Layer 8 of a small transformer language model trained on English Wikipedia (14 layers, counted from 0, width 96).
In attention head 0, each number of a token's query is one row of weights dot the token's vector x. The head spreads its attention over the tokens so far by the softmax of query dot key.

Query weights of the head. A number n stands for n times 0.0036.
q0: -36 9 3 22 11 19 23 14 11 18 16 -12 11 6 -1 -16 -22 -13 26 -1 2 -12 -21 -5 24 -12 -17 8 -11 -18 15 -12 43 7 20 5 -4 -4 1 -1 -30 -18 3 39 4 12 -14 29 0 0 -10 6 6 4 0 -3 34 -11 -18 -4 -11 19 -27 6 14 -2 -13 -13 4 2 58 14 13 -22 3 19 15 -18 -25 -10 -20 12 13 36 7 -2 -16 12 -19 -9 -2 13 -18 15 -9 -25
q1: 6 -2 -9 4 24 -8 -17 5 5 0 -5 -26 -4 2 -5 8 -3 21 -14 -4 -7 8 1 -27 -6 -13 -13 11 10 -6 4 3 10 11 -1 6 -18 7 -14 -9 10 -1 -6 -14 4 15 11 -11 18 -6 8 -17 14 -3 1 -9 5 15 6 -18 14 -19 0 13 -8 3 0 1 6 -10 8 -7 5 -6 1 -3 2 -8 3 -2 -6 18 -8 -3 11 -9 -9 -6 3 -8 -2 -13 -13 -12 1 -8
q2: -3 -3 21 -1 -23 23 -8 -24 -5 18 10 13 12 -19 9 -15 -6 0 -10 6 24 -2 -19 45 -6 6 20 3 -27 -4 9 1 -16 0 12 -2 3 -10 -9 11 8 25 22 16 -20 -5 -5 2 -15 -3 -5 13 -7 4 -11 5 -18 -15 -12 -5 -6 11 -49 -1 -2 -13 -20 13 -18 10 -14 28 -9 3 -16 3 7 8 -1 16 19 4 14 12 -12 13 23 1 -6 -16 7 -10 10 -29 11 8
q3: -21 -1 -11 17 25 -7 17 8 -12 10 -2 -11 3 10 -14 -16 -15 -31 -5 25 9 -10 1 0 19 -42 -10 1 -3 -25 30 -1 38 -1 -1 12 -6 8 -14 12 16 -33 12 19 13 -3 -4 24 -9 4 19 24 -23 17 -4 -16 24 -11 -17 -4 -12 3 -15 2 -5 9 -16 -12 10 16 28 14 31 -31 9 14 15 -13 -5 -6 -33 27 12 -2 31 22 -23 -9 -20 -7 2 11 12 3 0 -20
q4: -16 10 19 11 28 -15 33 -1 17 23 4 -19 9 26 -21 -16 -26 -32 39 0 2 -6 -22 -34 13 -21 -14 -18 3 -15 -21 -3 44 12 -3 1 -7 19 4 -9 19 -45 -5 14 33 21 -25 14 1 -23 27 7 1 10 32 -35 50 1 -28 -8 -9 23 21 -35 22 10 33 -46 14 7 49 -12 19 -14 30 14 22 -22 -16 -26 -13 -10 7 9 -2 -10 -46 -8 -13 29 -31 20 2 43 -15 -58
q5: 14 13 11 -20 -13 -15 -36 2 3 13 13 -13 11 -10 19 21 -12 31 26 -9 -24 33 20 -32 0 1 -12 13 24 -15 -25 -11 -30 4 32 -3 -8 7 -5 -23 -26 -6 -43 -15 16 -6 20 -10 9 -9 -29 -63 27 -14 15 17 -2 21 21 -20 31 -11 9 40 9 -11 -32 5 -5 -39 1 -27 -45 35 12 -32 -17 3 3 2 34 -37 22 15 19 -22 21 8 2 6 13 36 -3 -16 0 5
q6: 30 -22 -16 5 33 15 39 -45 -22 3 5 11 -4 3 -15 -3 -5 -71 -11 -10 27 -31 -30 27 -12 -17 37 19 -15 7 17 -8 1 10 -47 -6 17 -44 -14 12 31 27 26 -17 4 -27 -27 29 -12 -29 40 61 -21 60 8 -34 26 -11 -19 4 35 44 -6 -13 12 10 4 -3 -17 21 34 15 25 -41 -11 1 34 -53 13 21 -38 6 1 -40 -22 27 7 -33 4 -20 -7 -28 12 -17 76 15
q7: -13 -6 -18 -6 -2 24 -19 -30 25 -1 -26 6 55 5 -23 -24 -17 2 -12 18 -11 14 -35 0 2 -33 -47 10 2 -11 -4 -45 32 -13 -1 4 -15 11 -23 6 -6 10 -24 35 41 23 -17 22 -6 20 32 21 4 -13 -23 -14 9 -17 -5 -39 -4 9 -40 -37 2 3 1 -5 -20 -1 47 16 1 -17 1 -14 13 -3 -10 -40 -23 -59 -2 31 21 -4 -4 36 -34 -19 28 -4 16 9 -18 -20
q8: 8 16 56 -13 -20 -1 -7 -32 3 53 -29 -36 15 27 -15 -6 -23 -20 43 -4 14 -46 -14 -3 17 -25 -37 -22 12 -39 23 -9 7 6 31 -56 2 -20 -35 -7 14 -43 60 13 65 -8 -11 6 -23 6 -1 -7 6 7 47 0 11 31 -11 13 -26 -19 -64 -23 33 18 13 -22 6 -9 16 5 -7 -14 3 -13 -12 -4 -28 14 -22 12 14 28 -15 8 -13 4 -30 74 17 22 -10 27 -31 -37
q9: -21 53 26 15 -42 3 3 6 10 8 57 21 5 -41 38 -15 -10 31 7 -16 -7 50 6 -29 5 18 -5 -20 26 -15 -3 21 36 -44 21 0 -43 -10 1 -8 -57 -36 -17 -4 -14 1 50 3 12 -2 -14 -29 18 -48 64 41 40 -20 31 9 -19 -37 25 57 28 -32 -39 5 26 -25 -13 0 -21 7 4 -40 -3 5 -43 -26 33 -6 41 -11 25 -17 7 49 -8 0 -39 28 -16 12 -18 7
q10: -12 24 -13 7 7 19 7 5 13 16 10 24 -18 -5 1 -19 -45 15 32 -26 8 -17 -37 10 11 -11 -3 -22 25 16 16 -17 65 29 -29 -36 11 39 40 -9 3 -9 6 23 -19 9 -17 -1 36 -15 27 22 24 66 -30 12 27 2 23 1 -37 -8 6 15 -10 4 9 25 -19 14 -7 16 -18 -21 -2 19 -31 27 -20 15 -9 82 -36 44 -11 46 37 -13 -22 -8 -25 -1 -3 -2 12 17
q11: -33 72 15 -3 -20 -28 16 10 20 -25 41 -21 -7 -29 8 28 -1 -45 -13 -2 -5 24 -27 -53 24 -25 78 20 -14 -15 12 34 -10 2 2 33 -23 30 62 35 -66 16 -26 -11 -42 26 6 -17 33 -9 -44 -17 -45 1 21 -32 -3 -40 20 2 3 5 11 30 13 -4 -5 45 -49 -15 -10 -34 28 -5 -12 -2 1 -6 -1 -64 23 28 -19 27 68 -14 -20 -37 -19 -18 -7 61 -54 -3 21 29
q12: 10 40 10 -28 17 16 -16 16 9 -25 59 1 1 -48 1 15 1 58 -12 17 0 67 37 2 15 8 -46 16 31 -29 29 -8 25 50 48 9 -21 13 -37 14 -26 -54 -41 -30 -1 88 60 -39 48 14 10 -8 -5 -18 15 -6 36 -46 13 45 -45 -44 24 38 9 5 -53 -16 -9 -9 -37 -1 15 27 0 -16 -10 -24 -16 -34 -2 -38 7 -7 63 -16 -22 20 22 -11 -32 71 6 60 -29 30
q13: -9 5 2 -16 6 9 -30 22 16 -35 1 -47 -20 22 22 32 33 43 2 -37 3 30 -16 2 -16 37 -28 -1 23 38 9 38 17 -33 30 8 7 -30 2 11 -38 21 -29 -1 -29 1 12 7 23 -14 -33 -3 -9 26 -25 33 19 -1 31 -10 0 -14 11 10 16 15 7 -21 -14 20 58 -4 -25 12 -11 -5 -58 -17 -4 -20 8 14 11 0 -40 1 26 1 15 -4 31 12 -3 -40 -16 28
q14: -34 15 15 13 1 -2 -6 27 35 -76 23 16 -13 -56 37 31 -2 -2 4 -13 -9 35 8 15 -9 8 -23 -13 -6 -31 52 73 19 21 -29 1 11 0 54 20 -25 -59 4 -12 28 29 19 12 12 7 41 -3 -11 -48 -21 -16 -14 -11 21 7 -25 33 -19 7 36 -5 -17 -37 -23 55 -32 -31 40 13 19 39 -20 -39 -68 -23 -6 3 -25 19 26 -13 -28 -15 34 -30 17 29 -36 49 -6 51
q15: -17 -15 26 10 16 -11 -72 19 8 -20 9 -23 41 -22 55 -17 44 -11 15 -7 11 21 50 -18 -17 -5 51 5 5 -39 29 -11 -2 -37 4 -29 -7 11 -1 -15 19 0 -16 23 -35 23 -31 -17 -18 2 6 -21 6 -40 -2 18 3 39 -24 24 6 20 44 10 0 -24 -7 29 14 -11 9 0 -2 21 10 29 -12 -14 -2 -4 55 -16 -13 -25 -5 8 3 4 22 -10 -17 -10 28 6 -73 0
q16: -18 -25 -34 -9 12 -25 -13 27 3 11 4 15 0 19 -16 25 -31 -26 18 -13 -5 -38 17 39 -26 -6 8 59 1 -10 35 -88 -18 9 11 -30 -1 -20 -20 11 20 18 10 18 -28 0 -3 -1 10 -21 21 -1 35 -12 7 -23 16 44 -22 -13 10 35 2 -28 -16 -3 -9 -1 -26 6 10 1 -35 16 -15 7 1 1 25 4 -21 28 -41 8 -19 7 0 -25 -17 -29 17 -11 1 -13 21 47
q17: -3 56 27 2 -34 36 37 -19 37 4 -16 -42 31 -15 -16 -19 31 50 -28 11 -8 12 14 -52 -25 -13 -34 -22 -27 -5 1 9 13 -23 30 51 -54 21 -9 26 -45 -55 -9 10 22 70 -1 -4 -11 30 1 8 25 -3 48 11 73 -12 33 -8 -12 -24 -33 7 8 -8 -32 6 -16 3 42 49 -3 -6 19 -65 -14 2 4 -73 -19 -12 50 12 41 -42 -7 38 -29 5 -44 12 46 40 -45 -18
q18: 12 -6 23 8 35 14 40 -10 8 -2 4 18 -9 -47 10 -6 42 19 2 25 48 31 -37 -38 13 -31 17 -28 -8 28 -7 5 5 12 19 16 -20 5 23 -12 -13 9 37 22 -1 27 -18 7 35 -18 -11 -6 -59 -36 41 -5 -26 -73 37 -30 -33 -46 18 42 30 -17 24 16 -11 -21 -42 -2 11 20 -26 2 20 -9 -30 -4 18 19 11 10 41 -5 -12 -32 33 5 -25 28 -1 -1 -70 1
q19: -26 -17 37 -56 -8 -19 62 -15 -5 21 -10 7 -21 15 -32 1 8 -13 -33 12 36 19 5 32 -31 -3 59 11 14 9 -38 -20 34 48 -47 -30 21 -2 -12 -10 22 -32 -37 -37 15 -54 16 1 12 31 -43 -13 71 22 -37 -19 -26 44 7 -17 13 44 13 -45 -12 39 -3 15 16 -14 -67 -14 25 -7 25 16 45 -66 64 9 -43 -6 -7 13 31 -5 -56 12 0 -11 -45 -11 10 -46 -11 43
q20: 8 24 -27 -10 -24 -7 -50 -5 -4 -33 4 25 -28 -2 13 9 -25 23 -3 -9 -53 -6 56 -33 -21 16 -30 -23 -42 -3 5 46 -34 -48 -43 11 -26 0 -4 30 -24 -1 -46 -14 -28 -29 -9 11 11 30 -26 -10 -15 -1 17 17 -4 21 43 8 8 1 16 -44 22 40 -7 -48 -12 -39 32 -31 22 34 4 -9 -32 -22 -27 -1 41 29 -23 -15 20 -23 -12 10 -24 40 -12 13 -18 35 53 7
q21: 1 8 10 -9 26 15 -15 -53 31 12 -31 -9 6 26 -37 -35 30 -2 -7 10 27 -30 -56 11 -22 -10 -42 -16 -18 10 16 10 -22 -7 17 6 9 11 -49 15 14 18 5 33 24 -7 -14 1 -10 -23 19 21 -20 -22 11 29 -6 -4 -11 -46 9 17 -48 1 -1 -20 15 -19 -9 56 46 67 -2 2 2 29 6 21 34 33 -18 -10 17 -35 6 -10 44 12 1 4 16 0 1 11 -8 16
q22: 27 -33 -25 30 11 -44 -6 -32 41 0 16 1 23 -19 -25 -2 33 15 44 -25 8 -54 -70 -4 -47 -48 1 63 -26 10 -1 -63 9 61 34 -13 2 -18 -40 -17 -10 3 -17 -3 3 48 -7 13 -14 -20 -4 5 -6 -4 -3 18 -8 25 -3 -16 58 6 -35 9 -16 -15 -24 -29 -23 -3 12 17 -36 -12 18 -36 1 4 50 40 -22 22 13 12 -5 -9 22 17 -13 -20 41 -3 -10 -13 69 -12
q23: 25 25 20 -39 12 -18 22 -20 31 -42 -22 2 -21 55 7 -3 -40 -42 -40 9 -11 15 19 6 27 -48 15 4 -39 -44 -22 -4 35 -43 -14 -6 4 -39 -20 -32 48 -18 -22 -18 16 -88 0 13 -38 43 -45 -38 61 -5 -23 12 14 7 14 -31 -58 25 10 -26 21 14 2 -27 1 -30 -8 17 33 48 -7 14 19 1 5 9 -9 0 -3 -14 49 26 -3 11 -29 16 -12 -19 -21 8 51 55
q24: -11 -10 -7 17 21 6 -42 -7 -24 11 -15 -20 9 23 -37 -15 -16 -18 2 12 15 -19 -23 -10 20 -13 -40 -5 2 27 30 30 26 47 -18 7 -28 -25 22 11 16 -5 19 46 3 21 29 -20 -22 -61 21 37 -41 37 10 15 16 -21 -43 -23 0 48 -9 -23 -9 -31 5 10 -13 11 7 35 17 6 18 -5 -23 19 14 -16 -2 4 38 -14 -13 20 -13 -9 -10 -5 -16 43 27 -11 -37 20
q25: 36 29 39 -24 4 18 17 -34 14 16 33 -29 -58 23 19 -20 15 -21 -44 26 15 -24 -54 15 -21 3 30 20 -21 -7 28 -3 -2 -23 7 -16 63 53 8 43 -42 32 7 -14 20 23 10 -9 -45 -23 44 37 -37 6 29 -17 -29 -15 9 -10 5 -21 -13 11 44 34 -7 -41 -20 10 29 -43 -7 17 10 9 21 -49 -1 -21 7 31 -33 -61 20 2 -2 -22 -48 22 -3 1 11 1 -27 7
q26: 24 -30 -1 25 11 22 0 2 -65 -24 20 7 27 -7 -22 -3 24 -11 -17 -2 35 36 22 -78 27 -28 31 -13 14 -17 -15 20 -23 -14 -27 -9 -1 13 10 -37 36 -37 37 -40 1 49 -38 25 5 -1 0 23 -23 11 -5 -29 -61 16 -41 -4 15 20 -23 25 -8 3 9 35 -20 -40 -29 29 -24 23 25 -65 -4 -30 16 55 -8 7 21 0 -33 -22 3 -27 7 -1 5 52 45 -3 -6 10
q27: -10 38 -12 5 -15 -28 -29 6 34 57 2 -22 27 -12 20 -41 -36 -23 -7 20 26 35 18 -8 -14 -4 -20 25 -62 -38 1 -21 46 -40 24 -31 -29 31 9 -31 36 5 36 17 -12 27 -2 8 10 25 -16 17 -3 -15 -7 -54 64 24 3 -53 -30 -12 -19 -30 3 -25 13 -51 -32 0 -27 -5 -16 18 15 -13 26 -15 26 14 3 -12 -11 11 -6 50 -1 -33 -64 -26 -44 -25 -7 6 -10 -17
q28: 24 -61 -6 14 1 -11 -13 -9 -41 -24 -1 20 -10 47 -6 -30 -6 -5 -43 10 26 -20 -23 53 -30 -17 75 4 52 9 -11 36 -3 -43 -19 -21 -9 21 6 -20 -12 -78 30 -46 7 -8 -7 -36 -19 -10 16 -12 28 59 38 7 30 -66 34 -1 -51 -15 30 3 -30 47 -23 5 32 -4 0 -19 2 13 -10 2 49 -14 -28 -31 -38 18 13 -29 -24 36 8 53 35 0 -24 14 35 7 53 35
q29: -32 -11 15 7 -14 32 -20 -46 -21 -4 15 7 -13 29 -28 1 -21 1 -16 -4 -43 -50 -38 -36 11 -6 10 8 -10 -14 3 51 42 19 -5 -20 -14 28 -23 21 18 -38 33 25 27 -36 16 -33 -5 12 -2 40 -9 29 -50 -32 21 -8 1 -22 -3 17 23 -9 -4 45 22 35 14 -21 -14 19 -16 -32 23 1 -34 -61 2 6 -2 32 0 28 -28 -48 -19 2 -21 34 -21 -29 11 13 28 -24
q30: -25 -46 -40 16 -30 0 24 17 -2 -6 10 65 12 -45 -26 -18 14 -34 9 19 -11 61 -42 40 -57 -37 -12 41 -23 -9 5 28 6 12 5 -62 54 -6 -7 45 23 -20 45 -17 -25 54 -48 5 -19 -38 52 -4 -12 15 -10 -13 -56 3 -6 -25 37 0 -94 22 1 -15 34 -32 13 30 -21 -16 29 -44 -9 21 -1 -9 -32 -4 8 11 -18 12 -24 17 37 -16 28 45 4 -12 -42 19 10 -53
q31: -24 -23 -27 -16 4 -4 18 -10 56 21 -3 -27 -50 44 1 46 -11 -49 -3 -11 -3 3 50 16 21 -22 -33 -40 -20 -33 23 12 -3 -48 21 -24 -34 19 -10 -1 -2 15 32 5 13 -22 -12 56 34 -36 -35 16 -34 70 -9 48 -16 -40 4 -27 -17 -2 -14 6 -7 34 -4 -74 1 10 -8 12 20 -31 11 -1 -12 -46 -59 -4 -23 16 31 -14 13 -12 45 -33 -18 -36 18 -26 50 22 34 -70

Each question shows a short text with each token's key, already scaled and adjusted for position as the last token sees it. A number n stands for n times 0.019.

Then comes the last token's vector x. A number n stands for n times 0.069.

0 "|": 47 11 -12 11 26 22 -18 -14 6 19 -7 16 14 -23 7 18 -14 42 48 -11 -36 -55 11 50 66 6 -46 9 10 -11 43 26
1 "\n": 20 8 -17 5 17 22 -21 -8 -5 29 -2 15 20 -7 7 1 -25 30 37 -13 -27 -55 10 20 39 21 -38 12 4 0 26 23
2 "| ": -8 27 -15 -9 6 24 -15 -14 4 29 -21 13 23 -9 10 11 -28 50 43 -14 -23 -57 5 40 57 16 -46 23 5 -3 34 30
3 "1 ": -45 0 1 -22 -4 33 -9 -10 -8 31 -19 20 20 -13 12 20 -14 47 39 -9 -27 -59 24 50 70 3 -41 19 -2 -6 34 29
4 "| ": -20 -35 5 -19 -8 25 -7 -16 -5 25 -28 9 20 -12 15 12 -16 54 48 -14 -29 -63 14 53 67 13 -42 17 5 -3 36 26
x: 10 -3 5 -3 20 -3 15 23 -13 -3 1 -15 -19 -14 17 14 -3 23 2 12 13 -7 -17 -28 -6 35 19 4 0 -50 -9 -12 -30 -1 -8 -19 4 15 -23 -29 5 9 8 0 7 10 -18 -15 -2 4 -16 -29 -1 -1 11 -30 -5 5 28 -25 -2 -19 13 46 -13 -4 20 -11 10 19 -21 -23 3 26 -7 -17 18 -10 -15 -3 3 -17 23 -15 0 -4 -26 -3 6 -2 -9 13 20 36 5 37
Which token does the last token look at most, and with what share of its attention? 2 "| ", with about 40%

0 "in ": 18 -12 -19 5 16 28 -27 -3 4 29 3 28 16 0 6 -1 -29 34 29 -3 -17 -45 14 15 54 12 -33 16 2 6 29 23
1 "the ": 15 4 -18 6 6 30 -25 -5 -14 31 -10 22 21 4 2 -2 -29 33 41 -6 -9 -50 16 21 58 5 -43 12 0 12 36 24
2 "new ": -14 30 -12 -15 0 29 -19 -27 -17 18 -25 17 14 -1 -2 5 -30 27 38 -2 -13 -53 30 29 72 0 -36 9 -8 14 46 37
3 "district": -49 -3 -19 -11 -9 23 -16 -18 -13 23 -2 23 16 -11 -6 4 -20 15 29 8 -36 -62 32 37 70 4 -42 6 4 -7 46 26
4 ". ": -22 -5 0 -18 -14 28 -20 -16 -14 24 1 20 24 -7 8 4 -27 31 31 -1 -23 -49 11 19 39 17 -30 10 -2 3 32 31
x: 5 -7 4 -28 -9 0 12 -9 1 14 12 -2 -15 27 12 8 2 -2 -19 5 23 14 6 -21 -2 45 4 9 12 -42 -6 -30 -37 -37 -16 -10 3 10 1 -5 -18 6 -28 13 3 -19 12 3 1 5 -6 15 -27 20 -7 -14 -5 -6 15 -42 -13 -10 9 10 -18 11 34 -17 -10 -2 -18 1 26 9 11 27 28 -38 -8 -7 10 -5 -1 28 17 21 13 -13 11 -24 -24 -8 14 22 -5 23
To which token does the last token give the most attention? 4 ". "

0 "Evans ": 38 2 -14 8 21 9 -30 -19 -7 29 -10 7 9 -13 -3 11 -21 18 34 -18 -19 -55 19 35 61 5 -34 18 -1 -8 49 15
1 "| ": 18 18 -15 -2 16 14 -16 -15 6 25 -17 6 14 -14 1 10 -34 31 39 -14 -19 -53 9 31 44 14 -36 18 11 -5 39 26
2 " ": -34 40 -14 -11 10 23 -11 -22 -4 32 -19 11 14 -22 7 30 -14 33 42 -9 -18 -65 29 50 70 -8 -37 22 -2 -14 44 22
3 "|": -52 -5 -8 -19 -4 32 -6 -22 8 24 -13 15 16 -23 4 22 -14 46 47 -9 -33 -57 11 54 74 4 -43 14 18 -12 47 22
4 "\n": -20 -8 -1 -20 -7 24 -14 -19 -8 28 -9 16 20 -7 8 7 -25 32 42 -14 -25 -58 8 25 45 20 -41 14 6 0 28 22
x: 15 -10 -5 -27 -14 2 14 -1 4 8 16 -10 -13 27 11 0 -5 7 -35 16 19 1 1 12 -12 47 8 -4 16 -41 -19 -22 -23 -30 -7 0 6 11 2 -20 2 -3 -8 -4 15 -13 0 -8 11 9 -12 -24 -30 -1 -21 -16 9 -1 26 -34 -26 -9 -3 22 -24 14 28 -28 0 -14 -4 9 20 8 3 36 28 -41 -5 -8 15 -5 6 26 7 13 6 -12 25 -5 -35 -5 15 16 -1 15
Which token does the last token look at most, and with what share of its attention? 4 "\n", with about 40%

0 "|": 47 11 -12 11 26 22 -18 -14 6 19 -7 16 14 -23 7 18 -14 42 48 -11 -36 -55 11 50 66 6 -46 9 10 -11 43 26
1 "\n": 20 8 -17 5 17 22 -21 -8 -5 29 -2 15 20 -7 7 1 -25 30 37 -13 -27 -55 10 20 39 21 -38 12 4 0 26 23
2 "| ": -8 27 -15 -9 6 24 -15 -14 4 29 -21 13 23 -9 10 11 -28 50 43 -14 -23 -57 5 40 57 16 -46 23 5 -3 34 30
3 "1 ": -45 0 1 -22 -4 33 -9 -10 -8 31 -19 20 20 -13 12 20 -14 47 39 -9 -27 -59 24 50 70 3 -41 19 -2 -6 34 29
4 "| ": -20 -35 5 -19 -8 25 -7 -16 -5 25 -28 9 20 -12 15 12 -16 54 48 -14 -29 -63 14 53 67 13 -42 17 5 -3 36 26
x: 10 -3 5 -3 20 -3 15 23 -13 -3 1 -15 -19 -14 17 14 -3 23 2 12 13 -7 -17 -28 -6 35 19 4 0 -50 -9 -12 -30 -1 -8 -19 4 15 -23 -29 5 9 8 0 7 10 -18 -15 -2 4 -16 -29 -1 -1 11 -30 -5 5 28 -25 -2 -19 13 46 -13 -4 20 -11 10 19 -21 -23 3 26 -7 -17 18 -10 -15 -3 3 -17 23 -15 0 -4 -26 -3 6 -2 -9 13 20 36 5 37
To which token does the last token give the most attention? 2 "| "

0 "\n\n": 20 -13 -9 15 25 24 -27 -4 -5 30 3 15 28 -8 8 -1 -31 32 32 -4 -33 -52 14 31 39 19 -38 11 0 5 29 30
1 "| ": 22 25 -21 -2 18 33 -9 -15 -7 31 -15 8 27 -13 9 12 -19 53 46 -13 -25 -57 14 55 54 17 -48 17 9 1 39 44
2 "No": -35 37 -4 -9 8 16 -14 -3 -7 20 -3 23 12 -10 12 11 -7 27 23 -5 -31 -48 25 48 55 19 -27 13 18 -5 19 34
3 ". ": -45 -1 -2 -22 -11 28 1 -8 -11 22 -16 15 15 -11 15 17 -14 29 31 -2 -27 -62 34 51 65 15 -37 17 3 6 30 22
4 "| ": -23 -26 7 -17 -18 31 2 -20 -13 16 -16 -4 22 -8 8 6 -14 43 43 -8 -23 -55 19 55 46 17 -42 8 23 4 38 43
x: 0 22 17 -11 4 -13 23 24 -8 6 24 -11 15 4 1 20 15 38 -19 -2 13 -10 -4 -21 27 24 33 -4 14 -31 13 -15 -8 0 -16 -34 5 9 -21 -6 -1 4 -37 -17 9 15 -14 -14 14 16 -8 -44 -1 7 30 -9 12 10 -7 -27 -11 -23 16 51 1 1 -11 -3 6 3 -4 -15 -13 42 -2 -18 9 -25 -10 2 -17 -20 3 3 9 -4 -18 3 1 -11 -12 10 -9 34 -3 42
Which two tokens does the last token look at most, in order? 1 "| ", 0 "\n\n"

0 "; ": 25 -7 -14 6 19 12 -19 -6 5 25 -19 13 15 -12 7 6 -29 31 36 -11 -24 -50 12 23 46 15 -33 13 10 -2 28 26
1 "| ": 18 17 -14 -5 16 16 -13 -11 5 23 -18 10 16 -9 4 4 -30 33 39 -9 -21 -50 9 29 41 17 -37 17 13 -4 29 29
2 "Vit": -35 40 -18 -5 7 26 -15 -25 -17 8 -3 11 6 -8 -2 15 -16 19 17 -7 -27 -42 37 38 61 16 -28 4 6 -2 47 19
3 "amin ": -53 -6 -14 -22 -6 13 -17 -30 -19 20 -2 9 4 -5 12 16 -7 24 36 -6 -20 -54 30 47 69 13 -42 6 2 -2 44 14
4 "D ": -25 -39 7 -26 -9 17 -5 -32 -18 29 -11 11 6 -9 2 24 -8 22 37 -11 -18 -55 30 37 67 8 -41 14 1 -1 47 13
x: -3 -9 -10 -9 -3 34 18 8 11 11 11 -15 -12 -38 -8 28 0 9 -1 3 -11 14 4 -20 -5 62 -1 -13 14 -39 4 12 -10 -5 -24 21 40 19 -6 -13 -29 -1 -16 12 7 20 2 -1 17 2 -9 -15 -18 -17 4 -8 1 -25 2 -35 1 -12 13 27 -13 -12 -21 15 4 -22 -32 -9 -7 -2 5 -9 19 -17 -9 25 23 -16 -3 14 25 -15 -19 0 3 28 -13 1 17 31 7 0
Which two tokens does the last token look at most, in order? 1 "| ", 0 "; "

0 "Cul": 51 17 -4 9 8 3 -22 -14 -17 -1 -13 0 -15 -11 -7 11 -15 3 9 1 -11 -31 31 30 49 19 -25 9 1 -18 50 7
1 "l": 15 50 -17 13 7 9 -17 -23 -12 2 -22 6 -5 -12 -7 16 -19 18 14 3 -23 -33 33 36 59 14 -34 4 11 -14 51 18
2 "om ": -26 35 -23 -8 -1 16 -18 -30 -14 18 -19 1 0 -1 6 7 -17 21 38 -12 -14 -61 32 31 68 11 -33 14 9 -11 54 11
3 "| ": -25 8 -7 -13 2 21 -8 -19 -2 19 -14 5 13 -11 2 8 -30 31 41 -8 -14 -53 8 29 45 16 -35 19 15 -4 36 27
4 " ": -21 -44 0 -17 -7 23 -4 -23 -12 25 -18 9 15 -20 5 28 -12 32 43 -6 -12 -63 28 46 68 -6 -36 23 0 -13 42 24
x: 28 2 6 -7 13 6 8 11 6 2 34 19 -31 -28 23 29 16 11 -21 10 20 9 3 -12 9 36 -7 -4 15 -30 5 11 0 -18 -25 -2 28 25 -9 -18 -27 14 17 10 8 -14 12 -28 14 16 -19 -5 -20 -6 29 -26 -16 -22 23 -17 -16 -27 16 3 -10 10 2 4 30 11 -23 -22 11 2 -15 6 15 -14 -22 11 42 -16 -13 -1 -17 20 -6 -13 4 16 -28 12 17 32 2 3
To which token does the last token give the most attention? 3 "| "

0 "ators ": 34 -4 -22 -2 24 24 -29 -14 -6 26 -15 13 22 -4 1 6 -31 10 37 -19 -27 -55 30 26 67 14 -36 23 -13 -4 38 21
1 "were ": 14 -1 -23 -11 11 27 -27 -6 0 28 -10 24 40 -6 -8 10 -17 22 34 -22 -12 -56 5 21 53 12 -42 23 1 2 27 29
2 "retained ": -10 32 -8 -29 2 32 -15 -34 -9 25 -25 17 17 -7 -20 10 -27 32 34 -8 -20 -58 27 27 68 2 -39 23 -5 2 44 45
3 "effectively ": -28 6 10 -26 1 30 -17 -28 -10 33 -19 21 31 -5 -6 -4 -28 17 24 -14 -17 -50 22 36 74 9 -40 11 -2 1 43 27
4 "alloc": -28 -56 7 -11 -14 35 1 -23 -25 23 -14 14 8 -4 -2 3 -31 25 23 3 -32 -44 35 52 70 8 -43 9 2 -11 55 48
x: 17 10 43 -5 -9 16 11 25 -5 -20 10 32 -1 1 21 36 6 -6 -10 6 -7 2 21 10 8 21 28 -9 9 10 -12 9 -22 3 -25 0 -1 18 -8 -25 -38 27 -18 4 -6 1 -20 -1 -13 8 5 -1 -26 1 1 -6 -13 -5 0 -10 -16 6 24 34 6 -23 -16 34 27 8 4 16 -11 27 -12 -19 26 -22 -3 -30 24 2 -10 9 -10 15 -24 -14 6 24 9 -7 29 35 -36 19
To which token does the last token give the most attention? 1 "were "

0 "1 ": 38 -1 -20 1 27 17 -15 -18 -4 28 -25 2 16 -22 6 14 -27 26 40 -7 -25 -52 25 31 66 2 -36 19 3 -7 32 27
1 "| ": 20 25 -17 -3 22 17 -13 -12 2 27 -24 4 17 -16 6 6 -31 37 46 -13 -30 -59 14 39 51 15 -40 16 13 -4 36 27
2 "Sang": -37 40 -23 4 -2 24 -16 -24 -17 15 -9 22 8 -4 -5 25 -3 29 24 -8 -26 -50 33 43 79 10 -26 10 6 -7 44 19
3 "am": -57 -12 -19 -13 -14 19 -10 -25 -17 12 -2 19 1 -5 -1 -2 -9 23 23 -3 -26 -45 40 41 73 9 -27 4 14 -5 49 17
4 "on ": -25 -45 -1 -27 -22 14 -5 -42 -14 18 -5 11 10 -6 6 11 -10 29 30 -9 -15 -62 39 41 74 10 -38 8 4 -6 57 14
x: -9 6 5 8 20 23 9 10 -8 -19 16 -9 -15 -11 -15 8 -13 21 -18 -2 -2 14 16 -21 14 71 -16 -9 2 -56 -9 18 -6 -5 -12 22 25 7 -16 -25 -24 1 -30 -6 5 2 10 0 4 13 1 -18 -1 11 -4 -14 -19 10 5 -15 -14 13 7 44 15 11 -11 17 3 8 -24 -22 -6 -17 10 -10 -2 14 -10 0 19 -5 -13 -16 16 -11 -12 -1 9 29 -12 20 16 10 1 -4
To which token does the last token give the most attention? 1 "| "

0 "R": 53 22 -9 15 15 5 -23 -12 -12 14 -29 -1 -5 -8 -4 13 -25 23 33 3 -26 -36 38 38 64 13 -35 21 11 -14 56 15
1 ". ": 21 13 -18 1 15 24 -25 -7 -4 28 0 17 20 -9 5 7 -29 27 31 -7 -22 -51 16 22 39 18 -33 14 2 0 36 29
2 "| ": -7 27 -11 -12 11 20 -12 -13 2 26 -15 11 18 -10 3 9 -31 35 42 -13 -20 -52 7 35 43 17 -39 19 11 -4 36 32
3 "3": -49 -4 -7 -11 -2 25 -1 1 -6 29 -15 14 16 -9 -8 21 -21 33 39 1 -20 -38 10 38 79 -7 -14 29 18 -10 40 24
4 ":": -18 -41 4 -22 -6 18 7 -5 -9 28 -19 12 10 -11 1 22 -6 36 32 -11 -20 -57 12 46 62 -8 -31 9 17 2 38 32
x: 10 9 33 -5 0 1 25 20 -4 -12 23 -25 -6 -25 11 26 14 22 -17 10 15 -19 -11 -6 2 -2 34 -8 13 4 -2 -24 -12 8 23 13 -7 6 17 -13 -8 -2 11 17 5 -17 7 -14 -27 32 -5 -20 4 16 6 -30 1 -17 27 -13 -9 11 -5 39 14 22 -14 17 10 -24 -50 -15 6 29 11 -27 13 -1 3 31 8 -13 -9 -20 -1 -30 -9 -1 28 27 -12 10 -2 26 -4 32
To which token does the last token give the most attention? 2 "| "